Layer 5 of a small transformer language model trained on English Wikipedia (15 layers, counted from 0, width 128). Numbers have three digits each and are written without spaces.
A neuron's activation on a vector x is SiLU(gate . x) times (in . x), where the dot is the dot product.
The model reads these tokens: "en" "ovi" "ć " "(" "14 " "November " "201" "7 " "– " "1 " "December " "201" "7" ")" "\n" "- " "B" "I" "H " "Dr" "ag" "an "

The vector x that enters this layer's MLP at each token. A number n stands for (n - 500) times 0.0033.
0 "en": 612499639725380728603725126526551442530435262582725657426465505479495554623550642212499549435440832348482408581501456523514226529548378545573619522442595353515597571551445428290366415484664479531378281531555604508327431484547506622280512420473465628562607478431440678594409641483376435491301592577396440712504546223440512576582500657615693632518466431446420361620410426376451483484413
1 "ovi": 577480683438483434642414238552555346545364607512644605529567421522488402722591472489790725563558790479474541536473437458535476580468515700462618401543426249528592430429518392208379500412485568488498225620504416501373377441536608675357401324750510502582437597228358476398556621491346466524277518696388446513625607485635407455509445650664655536401330479325377541328425376277492433615680
2 "ć ": 512515594612329609675464424556413658535612559569717554633579411527561370576678405645611466442485532506372370352383551372489432690558484583422623432599680302479591349464509602026555492378649516458663404451485440592420630519544606571336484336533379463627420567359404376488397622434486516545451489561388441609503720312557451374449574211453667525813384540677287602447475454415417628494550
3 "(": 536551463236494678630518380722537630589470424575646552434693463579446501682468503573538436602586493367440351607448398442560523636511397447580770491607390490659625672374435517321371620493595609528441553566622418586464650830557503547562434418400377348508506493533417650514616597422680561393465395657563385557432487572409333423331771266435620510469493421632359492364455523374431449676563
4 "14 ": 463477535458371716374479510453760688528336427618538520435550304545527549671527561460494347775371543414393420436270449211653310562458552695526802463457555287603474505558497510499593558439547599475287505523466373484588547724332576580611477432344450456456461719493375821372463407554628716631478529615598559481416481371558576404523617333418587521486435410564424531409450462315451499584600
5 "November ": 491602428638427547617549470647689548577407363509689611775642509478621524651669431543667610639417436214427571520403509449533554556441452498453779409554632283460559306540413601354392664548321742449309521417448351458577704611528546486720582355366367439555426653472386588459364430528587621272465494571589283423513502518541527387552715465170535514485525541551480530294402451143304412441559
6 "201": 488656497484431735449453521578714591573204531505588493598430530399614539811642179450580535414496561457415576490491554440322505484231376533569721443370634420560509574368609536295530818549380458505440424355359422580499430700534641538466450463370574241489403589556127574414526453544583552225428508703365470725684569300571495326541640569455648620532439544545378457547520589273474359526615
7 "7 ": 499447642339550436573431294607566559393401395614537412472492326524506403598644422504546426687385582523460485413385510451581311632303544587468667419491604418535602275512435430439569628425505588557466404466517399431789502629383599534537814625305519213499332569344355758376330427549765720541580657632576441335576594345449532463497615281462587370377358241623499450559448542301333462504548
8 "– ": 443490588340740491761385376631618654444468356665645592523477454571533466524686236322580478542624565319541497549534499431724572590491324445563660718480490428586567610622545493636380908423694527662410472601466414322702518469560557633527532511323354365549356482452417644459560429512750774488512479602623504529642471411398349573551679288487524545582416377585414444367376553352378605598521
9 "1 ": 423517539450741601531454427490697724442337488582516469336488388480522559610465332497565477731346415304447419443243340407648408620471501682480762720479697429518611490622408604574576799421469618424549447555457402577696629695485536624526514556332529395485494674511348784255525487479586827592548512569603485352492606450572461610548543326539562453572322367487433496324362557274397531573491
10 "December ": 539549425585577458846551491566695500499467429449675699626604433517582489689649290602765517676430361264419488536439413424491537527453422515460784400601715279407511369514403662347351781503319588401482488480524384449485681531526560527723574380308468343511417648471384600415314461563547480253527506578558390497552468483524413469627684509234524379466556496524483595357341475254306460439485
11 "201": 510667463524419702503457512576715541584186505489608524554446495428591540798627127448564536439516521469414557499517548448333523524207445553550743429343615412475511539371586533310578820540367452484462407431369429599494422673517638536460416478376566215434404604549225558368504454542563508252450533702357540771674556318590470357586627583465658607654435542548360443552509611302488341516623
12 "7": 542494678521556553541622147552529619478316409558755528525469431587484370581663392496500526661594642548579397363531646510462416596071368525519763380448453340467568405394556388143491704530503544573559297575537347400637484588452569545524736650309509178536272555471306596336446423555688521465554687684491455405564520371607559461631557518453536314536357449617481364733433501411394304552654
13 ")": 661514514593616786642397272484614427649519602451661455450554334415563266533530388520338586505535632467413515613473373532451534486455535476552651401532681482589531470404526428446534667394556334570909166561421576582425366575615656573608355562406475174609289736452402757559790538538540562573461662664396633549684602498575341326700544445471499494704420434665343318662591575409595578482598
14 "\n": 598543521567529643587351429653426475453532605481549514512294567322519322616459361544503427578599564593476395512472563463546464757529562472565782495678565441513672453591501414559608609498495592607677463717467584715500463630589668439750267649552450414626375485376396535579501380544352468407533504700457296604556556458487481540682639238444527490690472409649439446490709508558451618659578
15 "- ": 428440370334463570552400418526530561605526428511536531557465408485500374546637382373331486446653341393447419477486325268344592679568365499682721508553515318471632484641617430599577672462560500607564422655516635662366427700645593534651533428190459547564511428456460399495623419640468671555481333719366482586657540581438466562601626213377446444710494517595468383516414397591489517641533
16 "B": 557412524384618511511624438428544408321623521463605534457517354212448498651545453479437459596653437331517469435473494243531518940405456540513881745489396581494499484510546401740458711481590594576597244509399380462520521672577592539511420302375416413471377641552452624471577679569544476474465545535462615539448349343632562355661500621375534597630501564621412470526394498398455612620466
17 "I": 566524529348433398437566377508582696563382739570511583508637545311487469537500515471619539444404599523480427531404741417482520830405458597677785604548557675446533502469439512639365467664628477570576264340517485611490417673512631561453538460477482379515498519473674499529446812418600388626600598873263667386490456466565441485511551671399523594671546471566384415542330484422321364617521
18 "H ": 620447552386466398488599351537377696445525538579473634483332294396685530499558464585563511412438415485560519516461647440446456667634515472518712611433641608392687339562512545247395482556502297394601451406516565601700543663564497454510563604457630280719368539447572381399404631549463490636543517640554562457492498371660439394542708208432650479357356436657365535516327457397377457456693
19 "Dr": 543578553694619541435309315370487411511480518512772541490375333370565438585495446567624483692596345256530477468399338537513438884561484432648677668437419306533497583392649294349443612512599592373458453570281081431557482623526561590507511498402511481649554776504191819384491652485544542362525474608522442389522458437667421619649685539596613461391366727521508452430508644480535574292628
20 "ag": 374467303692708620520523162623603342600426331459585467598468505404531766536693559468530384457533540200472398534633558434243437699642719632685561529343527470501628588530568606676635699477582534351416234242384444553592403566722546455322439482440287617657416667539534326565434514649513640538617466553778488666544525510642578441609617620428525640684341502500500439432355590390453290447454
21 "an ": 624541602562432423658587357634412587499572383498646398563563554499524412567535454623460469507367565212388363438471390485434340776321421646579664624499625481381460401660448502220413521355578381381773523344311524558732555515565642411413667386472395482578574553435386370414346622493434594539456523591371439559450488365586499274447539230348584597661436272660414547589363433470345519508633

Each question shows the input weights of one neuron of the MLP. A number n stands for (n - 500) times 0.0018.

n254 gate: 607367341641484567604450422383293451360484459482676686547698606478569332515532503397429394500675568579467665456650618622243362615497456618597433590634564410584638454565384500391683432528361548623537374482460578437544637725507416415427426472555361484528488371449488539506628538487582487563559297503589464598388368494574553454488340434587664644374442423235437648512438466456529773468439
n254 in: 575580611491436593432379321433506469450510587537441493573584592618602374416503438466513202519411506528420473665494475751364513500383437540503482658525393555598481378434404516437803503427355307423427488491468653642481516646622796324446437472590220467443324368555443482654523484599537455419341568418613614625414427442569522681547386587465626482285464584516380631544311547654493551387351
On which two tokens does it fire most, strongest first? 0 "en", 20 "ag"

n158 gate: 569356668220689655430332571371528393423469438664574730507745634559534388665609510657465459503565419507586671542338400572395419447483653430786399548486440474213611436378282373636679551428361493472586523440339542552531525555434539535339391510554510411500490415416325560378698662590557448521517349380441477266479513576603514470466252660657404764548422558497733610567374500406521545510453
n158 in: 458591472568384592602716551422491393506660426488494494650436456296531526558180616326458419269578469632545371643567464503532738510397319390283451612344423600490491432426702594494524633390595603519662449521634443525459436422617513446479572478479451458566466509560634596360307561484476532497340376491560640661506563544445550312635527583435416392491683503446430455294659638345325437474534
On which token does it fire most, and how strongly? 16 "B", at about 0.82

n134 gate: 386650626355664579650349567550404599585435567551601608669307478460577487585557347614363414539435409473354510412550390645425427484411541389549462488546525607436588594363478410445589381711297500444454503548343484478547412540351439494407469579494446519531494427309580684447570538571407260491457330540422380512654536540668419378488635458715546281625456391600515672482537542462723696337428
n134 in: 401598447474316381302491574494280627506619607465579570435503515661423509354533483425674479413452772500437356548406474583560465537485444555577640337319452549506611398623560435377563474363668632581606389425689616368548512479405521455444497497509578427422413441590314568509384491327561683440690461547675370585509440518369700617494616566518524634506731532500445411549526549545577440597567
It fires most on token 2 "ć "

n145 gate: 409460671463318365451586481460390320416462513467553779257647400459404448530475507520419308453579375685527413483440394483685412377531441467352349449555560619581689395531586462655669459311531530434589652517333300354549496390632397624465360449604407433200570639389486490350556374531557500671503647565549517774479332614730624534412451533527384730639440419438443401517422574576670355724342
n145 in: 587447398607425604704337585529391424367876574563605630520789425616357531467375517480574503460630392413586327517500464640604517598503390401425477534381500520391597483530545326481510470579628385531547484563314579635559409353504800521411544497580507504425417476656364536282395650610394569410411399554358391429408644679500785530500448543693287412474430523428695820644453741459454507486413
On which token does it fire most, and how strongly? 6 "201", at about 0.35

n256 gate: 542616535523687549462418557469415511640611528497422680613531520556480494451622489491575415552579417571573420619509661477536511455207458520599451683471366722386620339503450404407362520424468514671677419483636424370488548459400591447568483463480356557497728468444549694231530479579528547423547640576444500408756391494488571606592312559407575707423596468521401596526509474571506476556500
n256 in: 411349494463573457527424475441394580382521500392539591723477485473553440561410443431433550416556552532520516548614446606476491310293592491394483330538671268473546477433397547586344555420500355494471593563500612381524575518437369636431599595434585325506700532563585410420593608606491432488615665643649629682353461355542456529609676373471529449326238442601401521509532396664415524646460
On which two tokens does it fire most, strongest first? 12 "7", 8 "– "

n107 gate: 559519623611542462533649591410591481529536540475464307539468698581669513420447566462279568385406513354613582556606647455516443417568469345351529448752493372774417650558533633473472343637500509520355506437523441441332179348493413327579439541513613533480633494296264553441430576546472317579809553629431345347668578637610591299557405483539407500549480580526462574500442665503426634576415
n107 in: 422461399419558536416329533389574482569442460512419415454598485629534528602475500482487561563442361413532497634619426466388413509430378494365431494436300550456575425672672362454512418620587609553567585376500485485646353613556411589506518716416524642558539624450600532537585503534678333540619503622379818608479685577689565494557447616406755336245581590392518465449479407450361675699461
On which token does it fire most, and how strongly? 2 "ć ", at about 0.32

n300 gate: 544296464500457409301468392527593625361546443528610463717573596493393576395485587566448379511618416542366402573507614529464577588553388385500444233379733545412493767507353525520637532507334521709518363483709324540612540611553448543537412612493237287633590391265511541475419591600434561467639663518533601718511257770515529384217360379521713432550460184392338559497726531536662450507605
n300 in: 223536482720802572522099468627533615713482591396575443368425544404681560467685629450390577554459660507525422586425404400612536572452503561659554371772462206610460209493582548316312526552504560224375666707328467522657402430618553693631668478569561382407583649631570440451598624515579515433467541405657726540342578478409292533486395360555405408479719580399554485482390410504565615537504
It fires most on token 3 "("

n243 gate: 631591670726322305344540496453508354215549527551305604653575557419330628583707599358487399540370340651676123582343590447533691321536581370683413480549351500634492532400308455572625464512549613381645488527722484245442711613574626594344544444726563529447445164434468640467820372565299737578683318375512338636464519671679618528345487513271746597584172360537433584528452500299533476360496
n243 in: 434507456229515579544638689664493674703478290557459354609347518657489392704571443592575485489719673539342728570437507613422328639533521351456652511409757496421414450687518602352539561412445475548475308500489467493641165551414726386493478640343496699672621432596613332659287507570578342370438593649567507529620325434631533435550436485489272325319627446681504368461373378707621651574418
It fires most on token 19 "Dr"

n266 gate: 541513424643480539587487536570360494425460566361310452672354361680570260520544429684555500634540471565519627453571635729172690452573692468460448394580391433634379611401460407603481355493547429530388487564517296564426483430383455440572553399477616486363578503615447554574572354420432510547567429536551481683434679450620443719643547265467599271587320323473484486471286490799641554351403
n266 in: 500550414616596447604423493561433456513619666574385388688484327680641448437618304671418414588554541431346365506660475622233733622522615540513486347535445611507535635607420305503395449500545506500637414475490114413396464430363457561548510566394466694500531566581433601494536435378475448584548337535711587746596534571464391475563507446506424442419526462380494256459418572788556497484413
It fires most on token 19 "Dr"

n168 gate: 361584414534535619684506559610538240422497612553389477309531526551490279412451491599467570409344509647497699578513565375519422372661464438350443548443555488586484472478606305674568677577487549439430671531452462271633529420698652510557383531562398526641537509561446463565343389381460371558286451576555432651637427535536638390425371614437250466350337613542580372628604469339497256386444
n168 in: 607574395727464555433342529481298648513669563462642507510474381523563493442571625696186513594629601299388594658456532609540282581425588609391649500520544583473614480618666573413420523404480513430510348756559490574409355487380510550491651389610510483241577382637355497279330510480442573446553638576433397621467510367633573539377370381779424462432470572473471729574615669567469623621481
On which two tokens does it fire most, strongest first? 17 "I", 8 "– "

n146 gate: 485503629432443519328365486527658543445632482515635600450386550389434359528413580279640447460550438515403593612342582525462512500597503512579369425469365345643528401391586415257518631393366573551606545280487544516593400289314549633580463515589457555351638344644418573500555709589678293366689445409749681537528557617623716444386565543622688512479529509510427493417541534328490573506552
n146 in: 500469317500551630426453456355449475386244455482384503572365689411538497330548411552311484488472643308418453516671460503763556510419458457427496503418629512292361609463510642429482406516628564263318597577535319577282703652591601484491491401549619419468408472446607248506474332525435589497392683673522392432484442468308411394577414483462346485459325447474430477546509426455454341587315
It fires most on token 6 "201"

n130 gate: 500488414271442630379512460509485348635522555360443462537491362633586613606629512599478647699522418566556510559218384402484554595625617294420531423512500518414313409433540611567317391629453456621479358330491590593500381380536614571529488276470649636506410327640476538553355519299359342537518647726712467424546597639462416591416530662546582450529544436519551614515555506463497472516575
n130 in: 270534330500439608640512622547341301489410525469541580514688558462329570517565691393527647423448409362525531497515617483494423791572426494405559394584591433545254520434424618576386563630433503482405611559471471567491485370562363384532443426477716687552390503368394478538565335509565602465436471540321421386359619468527477500458563482560489381614500588494575598438368591482548468383432
On which two tokens does it fire most, strongest first? 12 "7", 10 "December "

n106 gate: 526345490547507513679700662689585652404537664536576490388335592595565438433476566477437463647561440586454550559337306548438460416530535460449630473534583461661560607594353700618585584670486467338530777454537637541611604435347380565315547216450381503527414409634371513262643524377480356659653632412258325570480500414388384690567511367480517523554597574644523696626520537717528740590666
n106 in: 377461434393493555544420633465397458526513412284388562503791364407560760562351432581606520461457484409638292507646397457490569524546658516597496464510425462716314503556651360603538566380352410338533503477490503409287646410514589447428322379620581243550455621625536462611565595470464564429440466407541523474407640500377336614451558855242672366410268513446510311344546396487380430612416
It fires most on token 12 "7"

n120 gate: 361362280665470570527429573453297431449459447475286588470511358395642645504725427533423496529365408361493369458523449564759739285597504518354433489601363500365529305489636395465482452399345486330299421279515583572386381504544577538433441518654272643526799581587787583375634412432343802458294382701508620537660353496673353423551582757459485292482473614387598523559418306530481444618193
n120 in: 691530395487398523603602423503538569503340606451378584602526401524446583660399576510360401370541416653326439569403631629389557657561435421401600622520399533654493587497360524593644372722641359476507422418456356479272389415212704408478500540450520377404712463634605559655647413295268524645408445436541695416517706548629449403317596489301304295653500567345411777573490427469482524479483
It fires most on token 8 "– "

n159 gate: 639319719335493539600357334447680475461427697344654575657486467731599764432350525504621394349566583532270589619481574306474612192456597557485545504504485419526374511348739526665556460412470302515376289734533783478336395438621383460685518511525234481471529518426540669452549560566365541574471489329422418543248412419519625576471456318700315553565500331396472526489540525607613242530314
n159 in: 572631428473559469461759241487531439483396434487450593566598545521438274252447439675314403510472544466309522359595416427602428354521503517490679517507532520489510606425510323458607349646654433682528307493676667265687373445277400479643503463558487646615591514335531367518575571451571748718441560424433382766621643517290315193368557573552596663620578650605393504425531503518568451634520
On which two tokens does it fire most, strongest first? 13 ")", 0 "en"

n197 gate: 604532566385489475474639536662338365547408507468387541558486606699529272615493625400625632284786514590596543463403429350586514556613552339500422708526751507462385540304360661410532522522381641704638416628500423259373436724382386286507431367478386530577614424481610521400451623393842785321559608358600493442416307515187589349460284500496329612407278478507504496417507453381322644384539
n197 in: 503540328440423553643519400746433687516471576761546470516547474497663422531493516662474593516686633406410398419536447583737516507738403528538377452519392448434544475351674654440549231401578485549535512547436587461630804474466434465632471469525578477703594374659510577588293562535456603441442696650318344364436482552444387330487528730506478534521405519355670589440433453471292574480481
It fires most on token 3 "("

n98 gate: 471706466580613359524694411628339457720623571493399458469663459349476351242441543477500476678377409460411467632455579360503453647727519447223550452541699615644600503659607814619608750462503549514388572606500455452535385517376514466458574430674613500270337507621534677642482207414460345590428559592559374725568559349539624497430388356653480628417423466569467482460446423497489541635487
n98 in: 506309643431440631466600424625480293464467475594282455679409543423393564578384409500631733320443336471542461503388400447348329466391345581377342613660507577500513559421453537312551523457446764483473318264543570470514418397436610520597414497555468459363584395530550564537627633403630554310634500364415516362580542262418671451801780437404556436319421477470526476500523353567307557439624
On which token does it fire most, and how strongly? 7 "7 ", at about 0.41

n53 gate: 517517625406643378449329330469321424427536534507522581724573429597286627489496333458526575553532588636507515377340569529384370401698558674782536457418358500275468482500478372564527560471323562554397401310599511258729551464397677310446411739427306798604510437514496589601375602755455741304504326365594722563642356547383504282640519474525390490527478535464611430451670605309430532663479
n53 in: 418581530344337438695533443570520368458533619474364415424442669567533294360670523619661543709404529591410521524602500593686441636339645268556601407629581557695490346444493570453583589587329516416467745709411587453692534556663483593497388490396571459423500618423586465450544402517516708696380676526470497510646554590708413637513587679536582611537384634426638452487776692691493430490481
On which token does it fire most, and how strongly? 7 "7 ", at about 0.81

n176 gate: 462474277595544546398437688494557432778500430568688778473363600399443588681531406503500360513266543529561581452493626661561457287593405435446398653680558336683546421718652436572378430443500632656457657419493476636561445353625313389550606431605374455463458546527547487290558401645533486510601623497418334638480413561779470510457529560593394417585246477706545666559543405456614534323572
n176 in: 726493490435542466507374599433352408455444430534590558357565675447489461438615548493518251593609521545578511607364483665393507612375636756556307493556307436309696469555415419381355424352454503223444396541528451589771464581504768546500632445277361403423650465408521439468651243500391776514655407326525514486451517609630454379349385674441531631592859545433310514376503404436464362514390
On which token does it fire most, and how strongly? 5 "November ", at about 0.31

n111 gate: 472417497355349448437477632421573462487381625356564554552574602454437527723641289577459622633296724725541577637436510638610432443830784667592522425395665614615319481630586493457370448612590576587513528573349510423543517362419527414580516426477660531507381435300421472580588429460442603734543413385677577516424532337446540581461608632412582667410278532666567435584513471490636407507468
n111 in: 400593655469449475506691328460465556550803602525529349405227500500583458491389531491559503509637560681546466390318478627322553500513576426490421414506542393605425538566426395509525475615574374468383366321538500497403370529462470385485617534475302480474637292729655598497343675462664590500628536652523404644519592510484394441622604473576528558688520603732491523410661631336681737468547
It fires most on token 10 "December "

n215 gate: 467561497555612538340528196510419729243303530401403561476384377746605496431475534592533598428577479644388556511633547475546503619462553350609500350528744392609390555438429468625473316430340490415430631531647567283532633668534642387546618355661483348444469621322367382681468353391411571578627300500379527783532473776522708479263439637688591355461504452465459319613531528433591546529308
n215 in: 296719518840321584631418376424457364430464625497200570407483564338461431356602437239674521725371616356372447482423528683515606478635398427582504596707518414633405645564565611588479592561449566500400400309575608369544489357423811518685354317430451518586406571304486472547669434414434442355468613382555542521454469406610500556581363489411397363406493549663614171700571549362589550489329
On which token does it fire most, and how strongly? 21 "an ", at about 0.25

n133 gate: 450456517541535538582409716571324725500588715520489540507681469661721500311539343612442455407609507414473596550471409433646431579486430541532603500640611470327373652285496636586406521753514493344688628507375511617450507626294754620467649352469541421570415472493531591305482411595384256539381582528603442497503735496619532610277332637580441272602712648762619345551313603528410507589606
n133 in: 535355500521592605553589576553518687554430468598484528634533482451393351473422628447727640623384364512615807407478456466320365547630636488665421433485575509428413557551435546535526597350506479528193582553375583342665591381500601592468467527494370456709563548550397494593343366417429673531607397573562539578530435626588755446467380410269479471532500389608482456500579332580330534562503
On which token does it fire most, and how strongly? 10 "December ", at about 0.74